Layer 5 of a small transformer language model trained on English Wikipedia (8 layers, counted from 0, width 96).
A neuron's activation on a vector x is GELU(weights . x + bias), where the dot is the dot product.

Input weights of the MLP neurons that the questions are about. A number n stands for n times 0.0051.
n18 (bias -0.031): -28 1 -9 2 -38 18 4 35 1 -28 -33 -45 -26 3 8 -3 -44 17 10 21 -25 24 10 -27 15 -21 -6 -29 -12 13 -1 31 2 -9 16 8 -39 -13 -11 16 47 -5 -12 17 20 -14 8 -16 -21 -61 11 17 -23 22 32 41 -24 -6 -22 -27 11 16 18 52 26 -3 1 24 -6 16 -1 13 41 -12 31 7 6 15 -1 -41 -29 -16 17 -9 5 -6 -14 -30 -29 2 -32 10 52 11 -29 -32
n19 (bias -0.156): 62 2 -9 25 25 -43 0 -5 17 17 43 18 33 -13 -22 39 65 17 -56 -21 3 -56 25 -23 -57 -16 25 -25 14 -31 -33 -2 33 -20 8 -85 -7 33 33 39 21 21 -6 -20 12 -56 -9 10 -13 -13 46 -29 15 42 20 26 21 -47 -4 -27 -11 -27 8 35 -32 -3 15 -53 -22 15 -47 2 -31 -3 -35 33 17 -11 -11 -18 -50 -17 8 31 -9 13 18 26 5 -19 -16 2 -22 -4 -6 18
n28 (bias -0.021): -36 -11 -19 18 -15 0 -60 -28 -21 51 36 -36 3 -10 -70 -19 -35 -9 25 -8 -5 -33 -30 6 -14 29 9 15 -19 -19 -33 -33 15 -19 -25 16 2 -5 -12 11 10 31 26 40 -2 -3 -6 -9 37 -10 -34 5 31 61 12 0 -75 -66 -53 -51 -43 21 -68 -39 -19 -3 43 -18 58 29 61 -42 -24 27 -18 44 23 3 50 -46 10 36 46 -25 0 22 -38 27 26 19 4 -4 -53 -3 -2 -38
n55 (bias -0.080): -29 35 -14 -35 -25 4 21 -11 -19 16 -3 30 -21 -4 -23 16 -14 57 27 42 42 -14 -15 -4 44 -8 -8 -9 -8 9 19 -17 15 -31 -35 -54 18 3 -4 -27 88 8 3 25 16 -32 26 50 5 -56 -35 4 -14 42 20 -47 4 -7 -59 46 5 47 1 12 44 -26 -3 14 52 -56 -50 28 -22 25 20 -7 4 -31 -62 -2 -23 18 20 9 27 17 -39 -17 13 -32 8 14 -23 6 44 -26
n57 (bias -0.083): 6 11 64 -33 -1 -17 4 49 23 -19 15 -22 -5 -7 -6 -7 -4 25 3 -30 -18 -33 -60 -51 -26 -39 4 13 -32 24 -49 -14 -3 -4 -51 -7 -24 2 14 -21 21 -1 -40 -15 -54 17 45 24 11 26 -13 12 26 39 11 32 32 37 -35 -14 16 -70 -37 36 -41 31 31 52 -12 -25 27 -15 -19 -23 -3 -1 -44 -30 -57 14 23 -5 46 23 -6 53 -24 11 -6 -11 -23 -15 -34 -17 6 -30
n69 (bias -0.034): -13 14 -12 -1 -8 -15 -50 -28 -3 -40 -6 -24 17 -5 -19 27 -10 17 -1 19 45 8 -16 -1 2 18 27 -11 -12 38 16 3 -53 -5 -29 15 -16 -13 20 27 2 9 -33 39 -6 7 6 -18 33 12 -3 0 43 -38 40 0 17 -4 -5 -4 -4 -4 19 14 60 31 -21 -24 -36 54 6 -16 8 0 18 -6 -3 4 15 -22 31 -8 -12 -31 -15 6 20 -7 -11 15 20 22 -9 51 -16 -30
n87 (bias -0.085): -1 3 13 -21 60 38 -8 -24 40 -1 -1 -28 -4 8 14 -34 -38 29 -9 43 -29 37 -38 12 6 -14 -12 -19 -34 49 17 -40 -19 3 9 -33 -3 -7 8 16 23 1 8 -1 29 7 14 -42 -1 -13 6 -34 -8 6 -25 17 24 -37 -5 -4 71 -2 27 18 13 17 1 -23 -11 -4 30 7 24 1 -7 8 1 1 18 0 -29 -5 1 -8 27 -35 -5 22 -13 -7 2 40 0 7 14 16
n94 (bias -0.178): 20 41 34 9 14 -8 -22 -14 26 -37 -33 -27 7 4 20 -41 -15 12 40 2 -27 -23 -27 -47 -25 -9 2 -9 36 1 30 -37 -15 -9 -38 -21 -2 -1 9 -36 35 -5 4 -2 -19 -2 -17 3 28 -94 10 29 10 51 25 -10 8 -38 -12 -9 18 -41 -3 -1 -2 -8 -23 -43 -35 10 -13 -5 -47 6 -28 -4 13 -43 -24 -52 28 -14 21 -55 5 30 44 5 -10 24 -9 3 -7 -11 -7 7
n128 (bias -0.176): 33 -44 45 -36 -31 -19 16 -8 34 -5 13 -27 9 36 12 45 20 2 -2 -11 5 -71 -12 -23 8 -19 24 -7 -17 -15 12 -6 -14 -13 30 26 -38 35 19 -34 -3 9 -23 22 22 29 27 -25 -31 -19 -8 -2 15 -23 7 -21 19 -43 -16 -39 -31 -4 -31 -19 19 18 71 -21 -63 20 -13 7 30 -6 -45 12 41 14 -23 -29 -40 -3 -9 -17 0 -29 -38 -24 16 -10 -25 45 9 39 -14 13
n152 (bias -0.019): 21 -32 16 -5 9 -26 -53 8 -14 22 -60 -12 11 17 -18 14 1 8 9 -31 0 21 0 5 23 24 -4 13 -12 -65 -44 -15 -5 19 6 -4 -50 -18 6 -3 -14 -24 12 17 -3 2 2 -7 -18 20 31 9 10 34 18 -27 0 5 34 1 -36 19 -10 9 -12 44 5 15 -19 -18 20 -26 36 22 7 -36 -8 22 -6 8 26 30 -7 -20 12 12 12 25 -45 22 -8 7 -17 29 -7 8
n176 (bias -0.110): 8 -37 34 36 25 38 2 -30 -9 -28 13 7 -3 26 3 -4 -49 -15 24 -3 -62 -13 12 7 15 60 -35 27 -38 -42 3 42 13 -12 41 -65 -34 -20 -6 7 -29 -6 -22 3 -21 57 -6 -13 -53 5 -32 -23 35 -71 -12 -6 -9 11 3 20 15 19 5 11 22 -2 -11 14 -28 36 28 -31 29 -49 4 -57 -26 -68 23 -28 11 24 27 25 -12 16 -38 89 -43 11 4 0 37 42 -17 37
n188 (bias -0.143): -46 -13 19 2 -9 -5 -1 17 -14 7 -27 34 6 -15 41 9 -19 40 37 -16 -19 11 -81 45 10 20 8 46 -17 12 -24 -51 -30 28 -13 13 -17 25 8 -26 51 7 27 -43 -4 -11 23 -18 10 14 -9 -5 -5 12 50 13 -9 -3 -4 -14 12 1 -13 4 -6 -9 16 -33 -42 12 4 -28 0 -2 -11 -16 -17 15 -10 -30 13 6 4 7 8 -2 12 45 21 -1 -3 30 -9 10 53 -36
n247 (bias -0.187): -39 24 -59 31 -6 10 -41 -20 24 1 41 -53 -1 7 -24 33 12 25 -26 -5 -8 -38 39 35 19 -7 -5 42 13 -21 13 -33 -8 44 -20 42 -29 30 -5 -33 12 27 19 -1 1 -7 -30 23 3 25 -3 -22 23 -51 2 -17 -6 52 42 18 -16 -67 -17 24 20 27 4 -30 7 -3 16 -30 -9 -42 -3 -10 24 -37 -33 -18 22 -18 35 -61 1 -23 8 43 37 22 20 -12 -30 -22 -24 21
n263 (bias 0.040): 5 18 -31 4 32 14 -32 3 -38 3 -51 -24 -7 -17 -1 35 12 -46 7 -14 -25 -3 26 8 30 19 -31 1 -11 8 10 12 12 -11 1 4 1 30 -8 -4 -26 -9 -42 -32 -4 -12 6 -50 17 27 5 -4 -9 -50 -28 -52 -30 23 18 -5 -6 -3 15 -5 -6 5 -17 -50 -55 -30 -9 1 -6 13 -31 -12 42 4 17 4 31 -4 -12 28 47 1 -28 -2 -20 56 -8 4 25 5 -2 6
n279 (bias -0.090): -37 -14 25 3 22 -26 -22 -6 56 -22 9 2 -6 -4 30 32 -9 46 -1 -12 -30 -16 4 -35 10 -6 -32 -17 40 -12 -11 31 -39 -8 -47 3 42 -10 -3 -2 12 -22 39 -8 9 27 -30 6 23 -50 -29 -15 30 -54 39 18 33 -5 -11 23 45 -11 -34 57 46 -32 -25 12 11 9 13 -56 18 -52 -13 5 22 -19 -33 -15 43 4 84 -46 29 15 43 -11 -23 -45 60 -15 -21 6 -33 -45
n286 (bias -0.064): 39 32 12 28 -6 -2 -1 37 -22 9 14 48 -18 -16 10 -15 5 20 12 -3 -38 -31 -28 -31 -1 -10 -13 11 21 7 -7 12 11 -30 11 10 -2 -19 29 -14 14 -14 9 -21 -35 50 -20 2 -26 5 25 -11 20 -11 1 -71 64 18 -8 -20 -4 8 -1 25 -6 1 -14 12 43 1 -4 -35 -24 8 -15 -66 -7 -12 -14 22 -50 22 -6 28 -25 17 -27 14 -4 -26 22 21 1 51 -46 13
n309 (bias -0.121): 2 2 -2 33 -3 -18 -8 -53 30 24 22 -36 -32 -4 24 -23 -25 19 -32 28 44 -7 5 24 24 7 -44 -38 -21 -11 -51 -52 9 -5 -81 -8 -9 -13 -20 -51 -10 -15 -10 30 2 -38 30 -7 16 35 53 23 9 9 58 -7 17 -11 19 29 13 -2 -54 -24 11 25 12 -6 0 -8 28 -22 -33 25 9 15 -13 39 17 14 7 -22 2 -70 -28 37 29 4 -13 15 -13 16 9 -18 15 -52
n310 (bias -0.170): 20 -23 3 52 -5 -18 -9 -56 49 -10 61 24 15 2 -15 -11 42 54 -13 -18 24 -2 -17 5 0 -8 -9 -12 -18 -25 -9 8 -31 7 -2 -4 -10 -54 -19 -12 -18 29 38 -7 31 -20 -30 -36 -11 -4 67 -10 -24 1 -6 -22 -34 17 -34 -8 7 -19 -49 32 -30 44 -2 7 -16 12 48 -18 31 17 -14 24 -38 -19 -4 12 7 6 46 -6 -26 2 14 -2 -16 69 -2 7 8 33 44 -5
n311 (bias -0.136): 19 -16 -4 25 -38 -7 12 78 11 2 10 -38 -18 -4 -15 16 -17 8 40 -12 13 1 -41 -18 -6 72 -21 40 -16 -8 -12 -33 8 -33 40 22 -53 -81 38 22 11 44 -2 15 -5 -45 -2 11 2 17 -6 -14 -27 -32 -22 -15 0 -18 19 7 22 37 -60 7 24 9 11 -38 21 -1 -61 25 -22 2 -34 30 -8 42 -17 29 52 13 37 -19 -5 -31 33 16 -27 4 -13 14 14 10 -5 26
n313 (bias -0.121): -2 23 17 -20 33 -29 41 -37 -1 -2 -12 47 -32 -32 9 -32 -68 4 31 29 -11 -17 -2 30 -20 16 -24 29 -3 15 -10 31 34 -20 -23 -4 -26 -19 25 -34 42 -9 -18 81 15 15 -38 -44 27 25 -9 50 9 23 31 0 44 12 13 2 -32 27 -4 45 4 2 7 32 -12 14 7 -24 4 37 -14 -33 -47 21 -1 23 -59 -7 -38 -40 -30 82 4 -11 -42 16 -7 25 64 -42 -8 36
n317 (bias -0.025): -7 5 16 47 1 19 23 15 1 35 -23 -17 34 -9 -11 -6 -13 -50 16 -31 8 4 -12 10 28 22 -35 -23 3 -13 28 -45 10 13 13 -28 1 -18 -17 -20 -4 -8 26 42 50 4 48 -4 -6 -2 12 14 -20 -1 10 43 31 -26 33 21 29 -35 -9 -1 -37 19 3 5 34 18 -11 26 -7 -19 -13 5 -4 36 -12 4 1 33 16 -36 13 19 -11 9 55 -21 -11 -10 -21 -2 -18 -35
n324 (bias -0.030): 9 -15 -9 5 14 49 2 -15 13 -38 27 48 24 -18 19 -2 -4 -5 29 -22 -34 12 20 5 36 1 -26 -16 10 15 -25 2 -7 -2 -37 26 3 17 -1 5 1 -19 0 -20 -28 -30 2 17 3 -54 -41 44 40 8 3 12 23 -11 30 9 23 -30 12 -9 20 -18 -48 -21 -5 -32 -5 -86 -25 2 -32 35 20 4 39 4 -2 -2 -15 -35 76 78 13 3 -45 -9 -15 2 2 13 12 -33
n327 (bias -0.166): -21 -6 25 48 10 50 9 -10 -16 -21 13 60 -27 10 2 -38 -29 -16 -44 2 -1 -9 -13 2 6 46 -38 -31 25 15 5 7 -13 -12 20 8 18 -51 -26 -30 -28 33 -6 -17 21 8 -18 13 36 46 7 -11 -32 -26 -2 20 21 -16 34 -20 -4 27 -63 -40 -12 25 30 11 68 -14 -19 -25 -9 16 -42 -36 -10 3 -33 31 11 24 49 11 16 -22 32 7 -46 -56 5 -3 61 -15 2 28
n341 (bias 0.018): -11 -37 -5 18 -22 -1 -8 33 -20 -55 -1 5 0 4 5 7 0 -12 18 37 -9 -20 -59 22 19 -5 -33 -17 22 -38 -23 -36 0 -2 -24 10 35 18 -5 -1 42 15 -40 64 -22 10 -38 -25 1 -28 15 -24 -8 24 0 9 -19 49 -22 44 29 1 -40 17 22 0 34 -46 24 -2 6 24 73 -47 20 7 10 10 2 -12 -58 26 -1 40 -15 8 -29 -36 12 28 15 31 -22 -1 -9 -22
n376 (bias -0.095): 42 2 -1 4 46 -11 18 -41 2 8 -10 -18 21 -26 1 -5 67 -12 -8 9 22 18 -3 3 -7 -14 12 24 46 -15 33 23 32 24 -27 -5 15 -40 11 -15 -20 -29 31 4 3 -9 -8 21 2 10 -55 14 -36 7 1 9 19 -4 -32 0 70 -45 -38 -2 -24 -23 25 1 56 80 4 -12 -37 -11 -38 33 11 2 28 -3 18 -39 11 -26 19 32 -34 -2 -40 -18 -8 16 11 -22 11 8

Each question shows a token from some text and the vector x that enters the MLP there. A number n stands for n times 0.059.

" Be": -27 16 23 16 -26 -25 56 -18 -8 12 12 -22 -17 54 13 -41 -10 -29 -24 -26 5 0 59 -12 1 -30 22 8 -4 12 10 -16 -28 25 16 4 9 43 8 -9 -6 12 34 -28 15 27 -33 -12 18 19 2 -37 -25 29 7 -4 29 5 -12 12 0 19 13 -34 -2 -15 9 -16 3 8 -31 21 -11 -15 -6 -10 11 44 32 16 -14 -11 -6 0 -42 21 16 -13 -2 -21 2 -57 -49 -2 18 6
The neuron with the highest activation: n317

" ": -7 9 17 27 -37 -7 54 -50 22 8 10 -37 11 32 8 5 -19 -26 -8 -14 36 1 -14 -34 10 -10 32 22 -20 5 9 -50 -1 4 -2 13 -3 8 23 -11 -32 6 -5 -44 26 17 -2 -7 -1 7 2 -30 -34 57 -36 -1 13 10 -37 -7 9 49 0 -32 22 -15 13 5 -20 -9 -23 4 -8 9 1 -16 -7 15 10 19 8 15 -38 7 -9 -3 15 16 5 -17 31 -28 -16 3 -5 28
Which three neurons fire most, strongest first? n128, n311, n87

"et": -20 7 7 -22 -30 -45 24 -12 4 18 -2 -47 -4 29 12 -27 -30 -23 12 -17 22 50 54 -29 -13 -21 27 -26 -1 -10 7 -8 -3 19 27 0 11 56 -7 5 -35 -27 35 -20 -2 45 -32 12 38 33 13 11 -11 36 18 15 1 17 8 -13 -24 22 17 21 -1 -6 -11 -9 -18 -2 -29 21 9 -16 4 4 -14 4 -5 24 11 -41 17 16 -29 -11 -38 -6 -28 22 -17 -48 -11 19 -7 16
The neuron with the highest activation: n18

"ta": -21 -7 13 0 -4 3 37 -7 32 7 -3 -23 4 4 -13 -28 -33 -2 -15 -19 1 10 36 -52 23 -10 4 -21 -24 -17 15 5 -11 -5 24 38 10 65 29 -8 -6 -9 24 -51 -7 3 9 -17 35 12 -42 -29 0 9 10 -5 5 21 1 -4 -2 21 -31 -20 6 -20 -14 7 6 -30 -32 -2 -33 -18 -5 -9 24 24 27 52 22 -32 -14 26 -19 33 37 7 -20 -12 33 -28 -31 18 27 19
The two highest activations, in order: n324, n279

"we": -24 32 -5 -3 -38 -14 33 2 15 4 -5 -52 33 29 12 -16 -11 -32 -5 -11 5 36 74 -14 -3 -29 2 -11 -14 -3 30 -4 -9 19 30 35 -6 16 36 -2 -51 18 21 -13 -6 -3 -31 -20 23 -3 -15 -16 11 6 -17 -30 46 26 6 5 -11 -5 -15 -25 19 -26 -1 -9 -9 15 -27 23 -12 -9 5 12 31 0 -5 35 -5 -6 -36 -6 -50 6 -7 10 -17 6 42 -23 -26 -10 20 9
The neuron with the highest activation: n247

"sa": -33 -12 -7 16 -26 -15 27 3 18 32 13 -25 10 3 -14 -7 -17 -20 0 -21 18 12 11 -27 26 -1 -1 -25 -41 -8 22 1 -2 -15 13 39 -18 57 29 -18 -2 -28 21 -53 16 26 -6 -39 24 12 -26 -42 12 22 -9 11 21 33 -12 -3 7 43 14 -21 4 -19 11 -21 -17 1 -46 -12 -17 -12 -13 -9 15 35 22 43 -3 9 -20 -6 -24 12 32 17 -28 -1 52 -33 -17 -18 20 10
Which neuron fires most, and how strongly? n263, at about 1.1

" |": 5 -2 -13 -37 -41 -7 6 -14 -28 31 -8 -11 -10 8 -15 -42 4 -29 -1 -7 5 30 21 -29 7 -22 28 11 -23 -9 20 -22 -28 10 24 0 33 62 -10 -10 -20 -12 7 -18 -16 64 -34 17 16 20 -11 -15 -13 67 -13 24 -39 28 -18 24 0 44 17 -2 -7 -16 -19 11 -5 8 2 15 -27 -28 -5 -28 7 35 25 9 6 -7 -3 41 -9 -3 2 -4 27 -1 15 -28 -23 26 -21 -13
The two highest activations, in order: n28, n341

"re": 16 -6 -25 -11 -6 6 12 13 16 -1 41 -17 26 17 29 -14 -9 -23 -8 -41 31 -8 84 -16 -7 -17 22 -16 -2 2 -8 -20 5 38 35 -1 17 5 1 10 -24 2 15 -64 0 18 -42 -45 25 7 -7 -29 21 1 -19 0 8 10 -18 4 -8 17 35 -42 -2 -2 9 -1 -18 -1 -27 12 -1 -19 26 6 -33 5 25 39 12 6 -6 5 -44 15 -6 14 -36 9 43 -27 -32 7 -23 18
Which three neurons fire most, strongest first? n19, n176, n263

" in": -28 -7 12 -15 -44 1 35 -26 30 36 14 -28 9 20 31 -25 -1 -29 13 -24 30 19 -10 -3 19 -34 7 4 -12 -15 -21 -8 -16 17 9 28 51 6 -7 9 -17 -41 15 -23 7 42 -51 4 30 15 -29 -6 -22 37 5 8 -11 21 -23 -2 3 42 14 -10 -5 -7 1 -15 -11 16 -11 -11 -1 2 -15 7 -15 31 8 2 33 6 2 33 -37 21 -14 4 -16 -8 4 -51 -54 20 -27 4
The neuron with the highest activation: n28

"way": -17 21 19 -4 -39 -21 39 17 39 8 7 -46 18 18 -26 -12 -38 -14 -18 -5 18 40 -2 -37 5 -28 1 -5 -6 -16 2 18 -16 -11 48 34 -5 29 16 10 -20 -15 11 -38 -12 4 -26 -7 25 5 -14 -40 -9 0 18 16 16 -2 6 7 1 34 -8 -38 8 -15 10 -2 16 -37 -34 16 -12 -6 16 7 7 24 17 55 -2 -2 -27 50 -15 0 30 -11 -34 12 12 -35 -31 -16 4 23
Which neuron fires most, and how strongly? n311, at about 2.7

" to": -33 18 -12 -16 -42 -12 9 1 32 11 17 -40 -20 4 13 -22 -25 -20 21 5 7 40 -2 -17 18 -33 -5 1 -18 -17 -5 1 -30 21 -5 9 41 27 -10 12 -30 -10 16 -42 -8 32 -42 -7 23 13 -7 -2 -20 42 9 17 -3 45 -11 -3 -1 28 -6 -27 -19 -23 -6 6 10 7 -1 13 -10 -18 -7 2 11 49 9 0 19 -12 -14 66 -15 31 12 9 -3 -2 -3 -56 -47 10 14 -5
Which three neurons fire most, strongest first? n28, n57, n341

"red": -62 13 -7 17 -39 -14 26 -24 4 21 23 -12 34 10 8 -18 -14 3 14 -27 -21 7 20 -48 14 -29 0 -22 -33 -17 13 -8 -19 -6 32 -3 -3 47 4 0 -13 19 -13 -40 13 9 21 -5 13 7 14 -47 -20 30 51 31 -4 15 -26 -2 -3 27 -25 11 -19 -7 -14 -1 19 -5 3 -5 2 -15 0 6 6 17 21 31 -1 -19 -20 16 -26 50 27 -8 -3 24 -19 -52 -31 27 14 25
The neuron with the highest activation: n310

"te": 3 19 4 -22 -7 -24 -1 -1 35 22 -8 -35 22 12 -6 -4 -4 -20 -13 -32 -7 23 44 -4 2 -42 50 -19 6 -15 20 -21 -3 25 32 31 10 33 9 -8 -12 4 26 -74 -26 36 -59 -41 36 24 -32 11 -6 -18 3 12 -20 26 5 18 9 9 50 -22 1 1 -6 11 4 -5 -19 -1 2 -8 11 -7 -3 -26 42 -10 -10 -22 7 6 -18 19 -4 -2 -20 32 -12 -24 -36 16 1 4
The two highest activations, in order: n247, n263

"ize": -29 2 -1 -26 -5 -18 17 38 8 1 29 -36 37 24 -14 -3 -28 -3 -23 4 33 2 36 -40 8 -28 20 -42 -34 -5 1 -11 -22 27 10 17 13 11 5 -13 -27 -15 11 -55 -15 20 -37 -11 30 33 -7 -39 20 16 -35 7 4 15 -4 -23 -1 13 30 -28 23 1 -30 18 31 -5 18 20 -1 7 13 -19 -6 11 26 22 9 -4 -12 15 -36 7 -14 0 -7 34 52 -18 -43 -7 -1 23
The two highest activations, in order: n247, n69

"z": 0 15 -3 -18 -6 13 30 -7 6 -8 -15 -51 -20 -6 -3 -14 -42 -3 2 -25 22 38 9 -20 4 -28 -2 -46 -21 -9 36 6 -46 15 38 -7 15 52 -1 -14 -6 19 9 0 -32 -10 -15 -11 42 -3 -17 -30 16 57 -8 24 22 24 -2 -8 -11 18 45 4 10 -4 -8 -14 10 15 -33 20 -30 -22 3 -19 -12 -6 4 11 -2 -9 -32 13 -28 35 27 -3 -15 13 10 7 -20 29 20 39
The neuron with the highest activation: n94

"s": 6 7 -12 2 -24 -25 18 -3 -22 -13 3 2 8 8 16 -25 -23 -12 17 -20 21 17 57 -53 9 -23 16 -52 -35 -10 23 -29 -51 10 29 -43 20 43 -5 -20 18 -22 16 -22 6 7 -23 -20 28 8 3 -41 -4 54 7 17 13 15 -27 15 9 43 14 -5 9 4 -13 -5 7 13 -24 18 -24 -6 14 7 1 9 14 17 2 -18 -6 17 -5 38 -15 19 9 -5 25 16 -40 9 -18 -1
The neuron with the highest activation: n55

"After": -57 11 15 -22 -18 -21 21 -1 16 23 17 -20 -14 18 14 -26 -15 -23 27 -16 27 19 23 -43 26 -18 16 8 -8 -27 10 -7 -3 18 -26 2 47 57 -6 -16 -35 0 26 -24 11 4 -14 -13 -5 6 -15 -15 -1 24 19 -11 20 15 -11 -21 13 43 4 -30 -27 -1 -17 -22 12 -15 -1 13 -12 -19 -11 -33 24 25 17 33 19 -14 -5 42 -35 42 39 -9 -22 9 -2 1 -44 -8 9 -15
Which neuron fires most, and how strongly? n309, at about 1.2

"av": -15 0 -22 3 -15 14 3 -38 -2 14 -5 -32 24 19 -23 -11 -15 7 23 -25 3 28 49 -34 36 -33 2 -25 -41 -11 33 -1 -18 -12 31 2 40 41 1 -12 -28 0 33 -2 -22 28 8 -20 36 33 4 9 2 12 -19 36 5 40 16 2 -31 22 37 -4 -14 -7 -12 -17 9 2 -33 12 16 -30 14 -13 10 -11 19 22 28 -48 -18 8 -20 -14 6 -43 -27 -16 31 -33 -15 21 2 12
Which three neurons fire most, strongest first? n263, n69, n247

" you": -23 7 13 25 -40 -26 34 -25 17 0 16 -29 -7 14 -15 -21 -26 -12 1 15 35 23 15 -5 3 -15 21 12 -31 -4 11 31 -26 3 -2 -13 11 9 11 -3 -25 -15 21 -32 -4 25 -9 -17 15 -9 -23 -60 -33 6 -5 4 15 23 4 12 18 18 22 -17 -7 -80 16 0 42 -4 -12 -9 -1 -5 12 -21 11 29 21 25 -16 -10 -53 47 -15 25 29 21 -5 -8 -14 -24 -20 -12 6 44
Which three neurons fire most, strongest first? n376, n176, n286

"\"": 1 -5 9 -10 2 26 34 13 -2 33 11 -50 5 24 4 -12 -1 -20 0 -7 19 11 14 11 -7 2 32 -23 13 3 1 -9 -25 23 28 13 13 73 -6 6 -28 -3 14 -19 5 28 -19 7 28 8 -9 -47 -14 17 -27 38 -11 -4 -26 -25 3 8 22 -18 -11 -9 -24 11 5 -12 -24 19 -17 14 -3 -26 -9 10 -1 22 -22 -13 -23 53 -51 -5 3 17 -16 4 1 -53 -60 48 -20 31
The neuron with the highest activation: n19

"and": -10 -22 -8 16 -42 18 23 25 -2 -1 45 -42 0 28 -4 -21 -34 -14 -19 -14 14 16 14 7 11 -13 -10 -25 -36 -12 26 -1 -25 17 21 -12 24 52 14 -3 -46 17 -8 -48 0 24 -42 9 30 -8 -3 -16 -17 38 12 28 17 4 -21 -11 -22 6 5 -16 12 -10 14 1 19 -6 -16 14 4 -31 -20 -2 9 47 27 29 -21 -9 -14 33 -19 9 32 -5 -44 10 16 -39 -30 16 6 41
The two highest activations, in order: n327, n341

"qui": -11 2 9 -20 7 4 62 4 -6 -3 17 -36 7 38 -6 -5 -26 3 -5 -43 0 -16 9 -9 26 -28 16 -16 -4 -13 13 -18 -7 16 29 -8 26 38 21 16 -24 -9 35 -39 -21 39 -66 -15 23 15 -2 -21 0 -26 -32 0 6 33 -1 -20 34 34 30 25 -4 6 -5 12 -7 -23 11 17 -6 -5 -18 16 -9 -4 34 34 3 4 -15 -20 -56 3 -5 1 -40 -6 39 -18 -25 0 -12 25
Which three neurons fire most, strongest first? n176, n286, n87

" her": -57 11 17 0 -40 -1 16 -5 16 -3 -6 -18 16 30 5 2 -17 -18 6 -17 41 24 1 -25 12 -5 -8 14 -35 -9 20 -1 -14 40 -4 -11 16 54 5 17 -27 19 8 -10 7 6 -25 -20 28 14 -20 -36 -51 40 3 32 0 13 2 -6 -21 25 13 -29 -16 -40 3 -15 -4 6 -7 2 1 -8 -8 -48 10 38 12 32 2 7 -18 45 -36 38 23 16 -31 -9 -11 -28 -46 -8 7 19
Which neuron fires most, and how strongly? n188, at about 1.2

" De": -29 6 4 -16 -37 2 30 6 6 18 7 -14 24 38 2 -34 -16 -16 -19 -38 66 -20 41 -7 6 -28 46 -7 -22 -15 18 3 -22 26 -22 25 13 41 -4 18 0 -3 38 -32 19 22 -42 -7 0 10 -25 0 -19 23 -12 -22 22 35 -12 10 -6 10 41 -33 -11 -11 -4 -7 -11 4 -31 2 2 -19 -4 -4 -11 11 33 9 18 0 -17 28 -14 2 26 23 -20 -31 16 -44 -55 -5 1 12
The neuron with the highest activation: n247

"r": -8 -5 -13 5 22 -33 9 -15 -14 -4 1 -24 0 33 -2 1 0 12 -4 -18 8 2 44 -49 32 -31 -13 -19 -4 30 2 -16 -17 24 44 -31 27 12 10 19 -6 13 -34 -23 -8 5 -17 -29 10 13 10 -32 11 45 -17 -10 13 23 -26 -23 9 27 37 -5 9 -30 20 6 21 -34 -28 28 2 -32 29 -23 -27 40 13 27 10 21 1 1 -52 17 -7 -1 -4 -32 27 -12 -32 31 -6 22
The neuron with the highest activation: n286

"man": 16 25 38 -53 -4 -26 28 12 -5 2 -19 -44 30 10 -23 -9 -27 -4 -4 -13 15 29 8 -10 13 -12 21 -35 13 -1 24 11 -23 9 37 7 46 15 -5 13 -14 18 24 -37 7 7 -38 -34 32 11 -12 14 0 -1 -13 3 4 13 -5 3 -26 29 30 -16 -4 -25 3 17 5 14 -17 1 23 -18 27 -9 -15 -22 -11 10 10 20 -17 22 -34 14 -10 0 -63 9 6 -13 -47 48 -40 -3
Which neuron fires most, and how strongly? n69, at about 1.2

"iv": -48 7 -34 -12 -18 -20 34 -24 -9 -20 -7 -34 42 29 8 -11 -17 -15 -4 -26 12 24 39 24 0 -20 28 -33 -19 6 -3 8 -26 2 27 11 12 58 12 -20 -21 -4 8 -23 -2 -6 -30 -7 27 24 -25 -16 -27 0 -10 16 33 30 3 15 19 -14 24 14 -7 -42 -18 -6 1 12 -27 -19 1 15 19 14 -8 -7 15 12 42 -2 5 26 -26 3 -44 25 -2 7 0 -17 -41 56 -28 38
The neuron with the highest activation: n247

"per": -11 10 -2 -9 -38 -15 58 -14 11 12 24 -26 -8 31 32 -20 -36 -32 -17 -19 -8 5 34 -15 37 -8 -17 -11 -27 6 19 16 -9 23 11 5 28 29 14 -5 -6 -33 -1 -11 12 -6 -87 3 -2 25 12 -30 -24 40 16 43 20 2 -19 -4 -14 29 33 22 -15 -50 6 20 24 -5 -15 2 -16 3 -6 -36 -5 20 20 29 -8 24 -12 -9 -30 10 -11 1 -4 -40 0 -14 -17 20 -22 25
The neuron with the highest activation: n313

" of": -21 8 13 -5 0 -12 6 -17 50 38 -1 -28 11 14 23 -41 -19 -32 8 -19 47 20 -6 -17 6 -24 7 -14 0 -26 12 -6 -4 5 -17 4 39 -4 17 -1 -29 -17 23 -17 10 12 -47 -8 24 22 -31 -3 -17 44 16 6 4 33 -46 -15 21 14 7 -17 2 -17 -16 8 10 -1 -13 10 0 -23 -5 -17 14 41 19 -5 35 12 -6 41 -24 21 3 15 -22 -15 -27 -15 -47 -2 -36 20
The two highest activations, in order: n376, n28

"on": -25 0 -5 -25 -36 -42 5 -27 14 8 46 -17 21 48 -10 -6 -19 -2 1 -31 11 9 25 6 -17 -14 36 -49 -11 -5 -6 15 -13 11 23 -9 24 11 14 -19 -22 -4 27 -34 -14 23 -50 -18 17 40 17 -8 -43 32 -16 15 -5 2 1 14 -23 43 11 -18 24 -8 -45 26 -19 21 -22 41 -6 17 16 20 -11 9 19 31 25 4 -17 19 -36 16 8 5 -17 -8 14 -28 -26 10 -32 -8
The neuron with the highest activation: n310

"ner": -32 -2 -3 -3 -40 -43 29 -14 12 23 21 -38 4 28 27 -42 -9 -17 -1 -30 -2 -12 34 -10 0 -22 33 -39 -12 -3 11 -4 -17 28 20 -7 17 37 -2 -21 -22 -21 14 -44 9 36 -11 -12 19 25 45 -35 -28 24 -10 0 4 -12 -14 8 23 46 4 11 -20 -5 -16 26 12 -15 -12 54 -11 6 23 -20 -8 -9 22 14 -5 2 3 2 -34 22 -6 -1 0 35 5 -21 -48 31 5 -2
The neuron with the highest activation: n310

",": -19 1 9 -15 -43 -13 -5 0 33 36 14 -35 15 32 20 -11 16 -18 4 8 16 24 -1 -15 -19 -32 27 2 0 0 20 -13 -48 25 -1 -4 17 40 21 -3 -24 -21 -13 -9 10 45 -25 -17 15 4 -16 -13 -10 57 -38 21 4 14 -2 -10 9 23 19 -15 -11 -12 -31 -24 1 14 -16 10 -22 -25 -1 -34 -14 25 11 10 31 -1 -11 57 -26 -10 7 -8 6 -18 31 -49 -53 12 0 18
Which neuron fires most, and how strongly? n57, at about 0.16